Layer 5 of a small transformer language model trained on English Wikipedia (8 layers, counted from 0, width 128).
A neuron's activation on a vector x is GELU(gate . x) times (in . x), where the dot is the dot product.
The model reads these tokens: " " "6" " –" " The" " D" "ion" "ne" " Qu" "int" "up" "le"

The vector x that enters this layer's MLP at each token. A number n stands for n times 0.026.
0 " ": -3 -4 -31 8 -66 9 -10 -42 25 -31 7 19 -1 -4 -20 -36 -21 24 43 -13 43 36 14 44 13 -29 17 4 -18 26 44 16 -15 -16 -52 -12 -23 -33 -18 3 -10 -10 -6 11 -35 -12 -31 -54 30 -57 5 9 11 4 -18 -11 -18 16 14 4 -11 12 -14 11 7 -6 23 31 -13 23 4 -17 17 22 -12 10 -9 -29 -9 -45 -29 -36 1 -18 -8 -36 -3 -42 -22 36 4 -30 -25 -6 19 17 -14 30 4 0 -13 -61 -18 -30 11 13 -19 6 63 -18 -4 2 22 -50 -13 -49 -4 13 -9 -27 -29 -9 -15 -15 27 54 -33 -11
1 "6": -40 33 -51 -17 -32 9 -13 12 45 -15 -15 1 -1 22 -28 -49 5 36 22 2 10 -19 37 33 -38 -12 22 -9 2 -8 10 13 17 5 -17 -18 7 -17 -7 27 27 -16 -36 20 -24 -20 23 -36 40 -40 -35 16 46 1 -31 -62 -12 8 20 26 -13 37 -41 38 -16 18 53 39 -18 34 -18 -13 24 8 -33 23 28 -36 15 -22 -13 -1 11 -5 15 -31 -25 -20 -16 57 -5 0 -20 1 -19 -20 29 18 5 25 -49 -20 1 17 13 23 -21 -10 54 -5 18 -31 1 -33 1 -29 0 -8 -6 -16 -12 -48 55 -8 37 6 3 -15
2 " –": -21 27 10 9 -42 -6 10 -5 -3 -4 -6 24 -27 2 -8 -40 5 51 34 -6 47 14 11 19 -9 -8 8 12 26 0 -2 -10 10 -8 -39 -29 4 -9 6 4 23 9 11 5 -25 -33 -19 -39 7 -39 -10 17 -3 1 -1 20 -37 42 2 51 13 67 -54 -32 13 5 44 82 4 13 5 29 22 4 3 14 -16 -26 5 -2 2 -23 27 -40 -8 -35 -24 -2 -27 37 -7 4 -38 -29 26 -6 20 1 -28 29 -10 -32 -6 -24 36 -9 -13 -10 34 -3 -2 -3 17 -32 7 -15 8 -17 -23 -2 -21 -4 9 -36 4 -14 20 -27
3 " The": -71 6 -29 1 -26 -6 17 -1 -6 -41 6 2 5 -21 -19 6 -32 31 36 -26 -12 12 6 37 10 -19 8 -1 -19 -1 5 9 9 -60 -10 20 -8 -22 11 11 17 -19 23 13 10 2 -5 -28 1 0 18 -2 -5 -23 27 57 -20 -11 29 11 10 19 -42 23 1 32 -6 96 30 -20 -7 -21 2 -5 23 46 -24 1 -1 -18 20 -1 -2 -47 4 -21 -22 1 -19 -29 7 -17 -20 -20 4 19 29 -1 26 5 -9 3 -13 -17 22 9 18 -15 50 -3 -5 -20 -5 0 -10 -10 -7 7 -11 5 -28 8 6 -13 -3 -3 13 -8
4 " D": -22 37 -27 31 -49 3 -1 -28 25 -47 -21 -6 2 -23 -36 8 -33 25 57 -2 -13 14 5 9 18 -10 -11 -1 -43 38 9 2 50 25 -7 34 -8 -9 38 -3 -3 -37 33 -3 -9 -8 -3 7 30 -43 -7 -4 7 -7 18 28 2 -11 -2 -29 18 13 0 52 2 17 7 15 54 32 -26 -15 12 41 -11 44 -25 -15 25 -6 19 2 2 -63 -29 -16 -40 -12 4 -7 -65 8 -20 -43 20 29 6 7 -10 9 22 73 1 -46 -15 17 -2 18 11 0 -9 8 -18 -44 -2 32 -22 2 -15 -15 -32 -31 -21 -17 3 1 -13 -5
5 "ion": -64 13 26 -36 -43 2 -8 -40 19 45 -3 -12 14 -2 -73 -13 -13 8 36 34 -10 17 34 9 -18 -21 33 16 6 4 31 34 -20 14 -14 35 21 -30 31 -13 0 -8 -28 -22 43 29 25 -7 25 -14 8 15 10 -16 2 25 18 -4 -4 8 22 26 -6 22 -8 28 20 46 15 -6 -4 35 -35 54 6 -1 -30 -31 48 12 -1 0 31 -32 14 -40 -49 -34 -18 -37 -20 23 -17 -10 -17 -8 29 -19 -2 33 -24 7 -52 -5 -47 14 -42 -10 8 15 20 -13 -56 -42 8 17 -2 0 9 -9 -5 2 0 4 1 19 26 -41
6 "ne": -43 55 -24 -11 -6 -7 2 -53 32 41 31 7 3 1 -9 -28 -12 29 -12 -32 -7 8 1 -15 -28 -24 8 48 6 40 28 23 -23 40 -2 1 -18 -5 36 5 21 14 -18 -32 -26 27 23 4 3 -35 33 16 -12 14 -8 55 -20 2 26 33 17 31 -1 -5 -18 12 6 63 8 0 19 9 -6 31 35 20 -42 6 17 24 -3 -24 28 -37 -4 -14 -12 -48 -27 -1 -18 -1 -28 -1 0 28 15 9 -25 27 -23 26 -8 -25 30 18 -6 -1 5 9 -22 -11 -76 38 2 -1 -22 -3 -3 2 -29 -27 -7 -24 25 4 -2 -2
7 " Qu": -64 21 -7 -15 -33 -7 -37 -31 17 -40 -5 38 21 9 -32 3 -17 11 0 -15 1 19 15 4 11 -45 -7 42 -32 35 32 14 -25 20 -8 40 1 16 32 -4 13 -31 -7 -32 5 2 -21 12 16 -49 18 10 11 43 0 24 20 -29 27 -5 26 28 2 19 35 -2 18 -2 57 -21 -13 -5 27 -13 -10 56 -67 -2 69 -2 0 11 11 -66 18 -8 -56 -50 -20 -20 -12 4 -14 -9 -3 22 22 12 14 51 5 40 -13 -12 -16 25 10 18 7 -17 19 -10 -10 -60 -37 43 -1 -22 -10 -17 -4 -18 9 -25 -5 25 2 -26
8 "int": -42 30 -28 2 -40 -5 20 -5 34 -2 0 -7 23 -20 -51 -33 -15 14 2 15 22 43 39 3 7 15 18 -9 10 52 25 43 18 34 -5 45 5 17 25 28 23 -8 -10 -42 6 27 25 20 49 -15 16 10 22 12 27 60 16 -16 38 9 22 -3 -10 15 40 5 -11 9 51 21 -4 -22 -4 40 16 12 -12 -39 26 -15 -2 -29 3 -47 -23 -5 -36 -59 8 -30 -12 -38 10 -41 -28 9 27 -22 -14 2 8 10 -21 -38 23 13 -27 -5 -34 13 18 15 -62 -24 -3 20 -16 6 -10 33 -44 26 -26 -10 -6 -16 11 -66
9 "up": -31 21 14 -1 -11 -1 -15 -65 -9 54 -8 39 57 -16 19 -28 -33 -3 17 -14 -6 12 50 8 5 -2 42 26 14 19 0 27 -14 15 13 56 14 -25 19 7 25 -27 -12 -3 -2 14 -8 0 15 -25 22 -13 -12 19 22 71 -13 -30 19 7 21 28 7 16 -7 34 2 23 11 4 18 -11 10 57 -41 16 -48 -28 -3 13 9 20 11 -30 -9 15 -36 -17 -12 2 -57 -31 -9 -40 1 0 1 -35 -6 -5 -26 15 2 -38 41 51 -45 21 4 -14 1 -37 -53 -25 -55 -16 -23 -7 -11 15 -38 -20 10 4 -3 5 -1 12
10 "le": -20 28 -24 -38 22 -10 -20 -36 20 59 23 9 26 -5 0 -19 0 3 -25 -16 2 21 35 4 -33 -52 7 28 14 49 12 16 -15 51 12 24 27 -11 17 17 3 -10 -32 1 -10 -6 14 10 6 -30 33 24 -21 4 9 53 -42 -1 -6 -8 0 18 -19 26 -10 38 -3 59 24 2 5 15 10 27 -28 13 -49 -6 41 -11 4 10 -30 -24 -1 -20 -13 -36 -13 -7 -33 -16 -17 13 2 19 41 15 -19 25 -12 29 -1 -16 16 25 -7 7 5 7 -6 -19 -50 31 -5 -19 -33 -12 -34 26 -57 -22 -5 -23 30 28 -1 -5

Each question shows the input weights of one neuron of the MLP. A number n stands for n times 0.01.

n314 gate: -4 0 -33 -11 8 -13 -7 -4 14 12 -9 -36 12 -35 21 0 -22 22 -5 -21 -14 -3 -15 8 -4 0 -18 7 -12 -9 -15 -1 -21 -1 29 27 6 -16 2 1 -6 21 1 0 1 -6 24 2 -9 13 -25 20 14 8 24 2 18 -2 19 -5 -7 11 -4 16 13 11 -5 -6 5 -19 8 -2 27 15 -1 7 -21 16 3 -14 5 -44 7 6 11 22 2 5 -12 18 5 11 -16 18 3 -4 29 -4 1 -1 16 25 6 -2 32 -12 11 -13 6 -16 -5 4 6 -6 14 -16 0 -1 14 -13 -11 16 -7 6 1 20 26 54
n314 in: -23 13 21 11 -12 -13 -6 -37 2 -3 -2 -4 14 -27 5 -32 -11 -32 -6 4 15 3 -12 -21 -7 -5 17 38 -5 -30 -26 -9 12 12 3 -2 13 -1 30 -13 9 -21 -8 3 -20 18 2 17 7 22 -12 -4 -7 -25 20 -8 -6 14 -6 9 -2 4 11 3 -5 -29 6 37 2 -5 6 -18 5 4 11 23 -24 -1 -2 2 -10 5 -18 8 34 8 -4 -9 3 20 -16 7 4 24 2 -1 7 13 28 -15 46 15 -6 -6 28 -1 20 -4 -12 -7 1 15 -11 -9 -1 -1 11 -5 -15 -12 14 -2 24 2 10 10 -13 -24
On which token does it fire most? 6 "ne"

n66 gate: 26 -9 -1 20 -4 -13 -3 -10 -21 14 -35 -5 -20 -21 11 13 7 -18 30 -12 5 11 0 -12 -2 -8 -20 16 -19 43 -21 -19 12 21 -11 -3 -20 14 41 -15 -10 22 -18 45 -10 13 0 17 39 15 -16 13 19 -9 -12 19 9 25 1 -45 7 2 -1 -37 -18 -9 8 -16 9 -22 7 38 15 7 4 -27 15 -24 14 -4 9 14 -15 -6 18 10 3 -2 2 -4 15 8 5 6 11 10 -1 -11 7 -3 -46 12 -28 15 13 9 -3 2 -5 43 15 -5 -7 11 -7 -21 11 -33 4 7 42 11 16 15 27 -3 -22 -25
n66 in: 12 -20 -20 -10 10 23 1 -38 -33 10 -2 3 -5 27 2 8 -15 30 -7 12 31 52 -1 -1 -16 35 -15 15 18 33 -11 10 15 7 -22 -12 20 6 4 16 11 -26 -15 22 -10 11 15 -1 -20 -5 -6 28 -14 14 -30 0 13 0 -16 14 -18 -1 20 -12 -72 7 14 -32 12 13 14 43 -29 17 -11 18 -11 3 -4 -11 19 -33 -7 -15 -9 -20 20 -1 -2 14 -5 -11 9 -20 -4 -5 23 -9 -17 -3 14 -11 8 -10 -21 5 -14 -2 -27 26 25 32 -3 11 8 -23 20 -16 6 18 1 19 13 2 -3 -26 -19 -4
On which token does it fire most? 7 " Qu"

n184 gate: 23 10 -2 20 -1 -2 12 7 -25 18 10 -18 5 -25 -3 20 -17 -7 39 -19 3 7 10 -1 -28 -11 1 10 2 -9 -12 -14 -7 28 -23 6 -32 40 43 1 -20 3 5 -4 -19 -2 -15 7 5 18 -17 -6 -26 15 -2 1 -3 14 10 12 12 0 -1 -18 14 -11 5 2 -20 -17 -29 -12 31 -19 20 0 24 16 -1 -13 13 -12 -15 -16 -29 16 -18 -1 0 1 -4 21 3 -3 12 -14 0 -7 6 -5 0 14 -10 -19 32 -13 24 8 -17 -20 20 9 3 7 -16 22 6 -31 -11 42 28 4 9 22 -9 10 -20 -22
n184 in: -5 -8 16 18 28 -13 -1 9 -5 -8 -14 -18 -5 19 -4 -2 12 10 -3 -41 16 7 -30 -5 -16 -2 2 -7 27 22 6 19 6 25 -1 -38 9 -13 27 7 9 29 17 -8 -28 -1 14 -33 -14 -6 -3 13 -17 11 -4 5 12 7 -19 11 13 29 3 -25 21 17 6 2 17 -40 -10 11 19 -20 15 -21 24 -29 -9 -10 1 -20 -16 19 2 22 -19 -2 -13 -18 43 -19 1 -15 25 -4 12 -17 -17 6 -15 -21 3 34 -15 -9 -12 17 12 21 -48 -19 15 -29 -4 -31 -5 -28 14 4 -10 -12 31 -22 4 20 1 -12
Its two highest activations, in order, are on tokens 2 " –", 9 "up"

n87 gate: 17 -2 -6 11 5 -9 -21 6 -13 36 -7 17 -2 -36 -10 -1 -22 -20 -5 31 -6 19 -2 -17 -5 4 25 -2 12 24 -18 3 -26 -28 5 20 0 -2 17 -9 9 -12 -1 30 -14 -7 19 -8 -10 23 -21 -12 8 11 -13 -32 2 13 -36 -12 6 -12 -7 -15 -4 1 15 -33 5 -23 -45 1 36 -20 18 -5 -4 5 15 -5 5 -20 -25 -7 8 -37 16 -25 17 -5 -10 -23 -6 24 -20 15 -26 -2 -21 -56 -29 20 2 12 5 2 29 21 3 17 17 9 0 -24 -3 -6 13 -7 -18 21 3 9 -3 32 -23 -26 21 -16
n87 in: 3 37 -1 7 -3 25 8 -12 1 8 -23 -8 17 22 15 16 -4 -7 -1 -8 -9 8 -20 -43 -24 7 8 -39 28 -1 13 -14 17 -18 3 -6 2 35 -13 -5 7 -1 18 -15 50 31 -8 -10 18 -28 20 3 1 25 -11 41 -10 15 -27 11 5 5 -5 14 25 -4 -35 11 9 19 -7 -14 28 -2 -3 -28 -4 -16 30 -22 -11 -18 -28 -20 -14 -2 29 -10 6 1 -8 28 -8 23 6 -15 5 15 21 34 -11 -32 2 6 13 -10 18 11 -14 -36 -35 25 -5 -6 24 -10 2 -3 11 20 -19 2 -14 1 -16 3 -22 -19
On which token does it fire most? 1 "6"

n207 gate: 1 4 -9 17 11 15 16 18 -10 -6 30 -7 1 24 -5 28 15 -8 -40 18 -6 9 13 -29 -32 -10 -37 0 -10 -7 6 24 9 24 -32 8 -2 7 -4 -4 -20 17 10 16 39 2 -14 -3 -39 10 6 -21 -4 26 5 25 -52 22 8 -31 27 12 -1 -25 -16 27 9 3 5 -1 -11 -12 13 5 -12 -21 6 4 -22 -17 18 16 21 -17 -8 -1 10 -7 38 1 4 2 12 24 4 17 3 13 -14 -16 -31 17 -13 22 2 6 -5 -2 -25 -18 -3 -5 10 -28 -25 21 21 -4 25 2 6 14 -3 -20 -1 8 -12 -11
n207 in: -19 -5 7 26 1 -8 7 -1 -33 12 27 20 5 -13 -41 -29 10 2 -15 -7 14 14 22 16 2 18 -23 9 17 11 -8 13 -29 12 -2 -2 -1 -12 -29 24 -3 -15 17 -8 -9 -13 -9 8 13 -12 -9 -12 22 13 -6 1 -28 -20 -25 -16 26 -13 20 -3 36 15 -29 -10 -7 3 -23 6 3 9 -10 11 32 19 -7 3 -28 -17 -8 13 -15 22 -10 11 5 6 7 9 30 16 -19 -5 13 -19 -16 -6 3 20 32 15 5 5 -12 20 -22 -28 -23 30 -8 -28 34 -23 -11 -18 21 27 -3 -7 -17 9 -4 -2 22 63
On which token does it fire most, and how strongly? 3 " The", at about 0.34

n208 gate: -1 -11 17 17 0 -17 -4 -14 -23 21 8 25 -7 -3 -9 14 8 -33 -12 -12 -32 -10 4 7 5 4 -12 -1 0 -13 -9 -3 29 -16 -6 12 -9 -7 40 2 -19 -13 -10 6 -27 -20 16 -4 -5 9 -27 -16 -23 -29 -11 -12 18 -10 8 31 -23 -36 -22 -13 -17 -8 11 32 -7 -40 10 4 -15 0 16 -8 -21 34 -11 2 -2 -8 -8 29 29 19 -29 -10 1 -32 5 -11 2 6 2 -1 32 -2 -14 -7 23 8 1 -6 24 -1 -5 -15 -13 1 -12 17 -27 10 7 12 13 5 29 19 12 26 21 -15 -7 -10 13 -29
n208 in: 20 0 -1 -14 -19 -17 0 -10 -20 -11 -25 20 3 26 9 -20 15 -46 9 10 -20 2 -9 26 -5 3 8 -2 -10 -24 18 -22 -14 -8 11 -9 -8 -42 20 -28 -28 -13 27 -14 -53 -13 4 -5 6 -6 6 -16 6 3 -3 -30 -20 9 10 19 -11 24 10 -5 -29 15 10 11 -7 7 -4 11 13 32 -9 -20 2 -28 -13 -3 -13 1 16 -4 -17 -29 -21 2 -8 -9 10 -30 2 -14 8 -6 11 -10 -49 14 20 33 -9 16 4 8 12 3 5 -11 -21 -16 4 34 27 -1 11 4 -1 -5 -9 41 2 4 4 16 10 -14
On which token does it fire most? 8 "int"

n210 gate: -23 -18 -16 13 -14 9 -23 -17 -10 -9 -17 -19 -11 -30 14 15 -26 9 -7 0 -3 26 -7 17 -23 -16 2 -19 -17 0 -26 13 -5 12 -22 -1 22 19 13 26 12 -14 -4 -3 8 9 10 -1 -21 -19 5 -2 19 -13 -17 -16 -16 -10 27 -16 -12 -14 -27 7 13 -3 4 -13 -11 -7 9 8 -13 18 7 -20 18 -3 -8 4 -10 -12 10 6 -19 20 -25 18 -24 -15 10 -3 41 24 19 19 3 0 2 -24 2 2 -13 -19 -2 14 -9 -3 1 20 7 -5 -4 -4 -12 13 -7 32 -13 5 -8 8 46 18 -18 -21 2 10
n210 in: -28 25 3 17 30 -19 -28 21 25 -30 -10 -18 -25 -8 21 14 -13 -6 -25 -5 -20 13 23 1 19 15 25 14 -10 -3 -2 -3 -11 -16 -30 16 5 -12 -19 10 -28 -39 -4 -14 -9 -16 39 -6 16 -23 29 42 2 -9 -17 7 -19 -19 -20 -5 23 11 12 0 3 -26 -19 8 5 -49 -25 -23 -15 25 3 -18 29 27 -8 -3 11 -10 -29 -9 -17 -30 -13 -7 25 3 25 -24 12 21 -18 1 19 -3 4 -6 -2 -9 -6 -4 -25 4 13 9 -18 -21 6 -8 13 -12 19 -12 -12 17 -5 -8 12 18 1 20 -20 16 5 22
On which token does it fire most? 3 " The"

n298 gate: 19 -16 19 -7 12 -25 19 -24 -38 -10 -19 11 7 13 2 15 33 -9 -9 -6 -1 -3 7 -1 19 26 -2 -25 -20 32 13 -2 -26 24 14 17 8 -9 24 -28 -4 -27 15 -4 -21 3 10 -7 1 26 -11 -26 -10 -14 5 -29 18 -22 38 -2 5 -17 -1 -16 -6 9 30 -9 6 -6 -10 -11 -27 -6 16 3 30 -7 -5 0 17 20 10 20 26 -4 2 4 34 -31 -6 -1 15 -29 -5 -19 14 -19 -4 20 -3 -3 6 3 -20 13 -6 11 11 23 -8 -9 34 4 -1 -21 4 -3 3 -2 16 -16 -10 -16 6 13 -2 33
n298 in: -27 -43 33 4 21 -15 -22 0 1 -15 9 16 10 19 -1 -1 -36 4 -6 -29 -22 27 -7 -10 36 5 6 -17 -15 5 20 -8 -15 11 2 29 -14 16 -1 -5 2 -11 -13 -40 -12 -16 6 2 2 11 28 -16 4 -39 6 -18 -33 -24 -19 13 -8 65 6 7 -10 19 -7 36 -5 11 -20 3 -5 -31 4 3 1 -14 4 10 40 -12 13 21 -22 -2 19 -15 13 -23 -15 -22 -9 5 11 3 6 9 32 23 13 24 5 4 4 25 -19 -41 0 -9 -6 10 6 14 16 36 -11 -1 32 18 16 21 -18 -5 -46 24 -1 31
On which token does it fire most? 1 "6"

n150 gate: -1 -28 6 7 1 -22 4 -9 6 9 -35 -27 2 -9 6 24 36 12 30 -26 -3 -10 6 0 -15 -30 -14 -18 -20 3 12 -14 10 10 19 -22 -14 -2 20 -22 17 3 10 3 7 -8 -19 0 -3 13 -15 5 -6 8 23 -11 -18 22 3 9 -16 -31 6 -8 8 21 -22 4 20 -9 20 -17 45 2 4 36 -21 -19 10 13 -3 -21 7 0 28 0 12 9 -9 6 0 21 0 -10 -7 -4 7 -20 2 8 5 -1 -7 -18 10 5 13 -4 18 3 -10 20 -15 15 0 16 2 25 29 -15 0 9 -8 -21 -6 9 17 9
n150 in: -8 20 3 15 -2 11 -10 -4 -9 -13 6 16 -23 7 -37 17 -11 -17 9 32 -6 -14 -13 4 25 -19 17 46 -30 -27 7 -12 -3 26 -4 6 11 9 0 -1 2 25 7 -21 -10 17 -11 8 -11 9 18 7 -2 16 8 -9 8 0 -9 -27 -22 0 -1 -14 -12 16 -5 8 -18 29 2 -6 1 6 -12 -9 4 0 -13 6 16 33 11 -2 0 9 6 -11 -19 29 -18 6 16 -10 5 8 21 17 7 -24 -7 -5 38 -6 -22 5 2 -10 -9 30 0 -22 -8 9 -44 -7 18 1 -21 -12 26 16 -28 8 8 12 2 2
On which token does it fire most? 4 " D"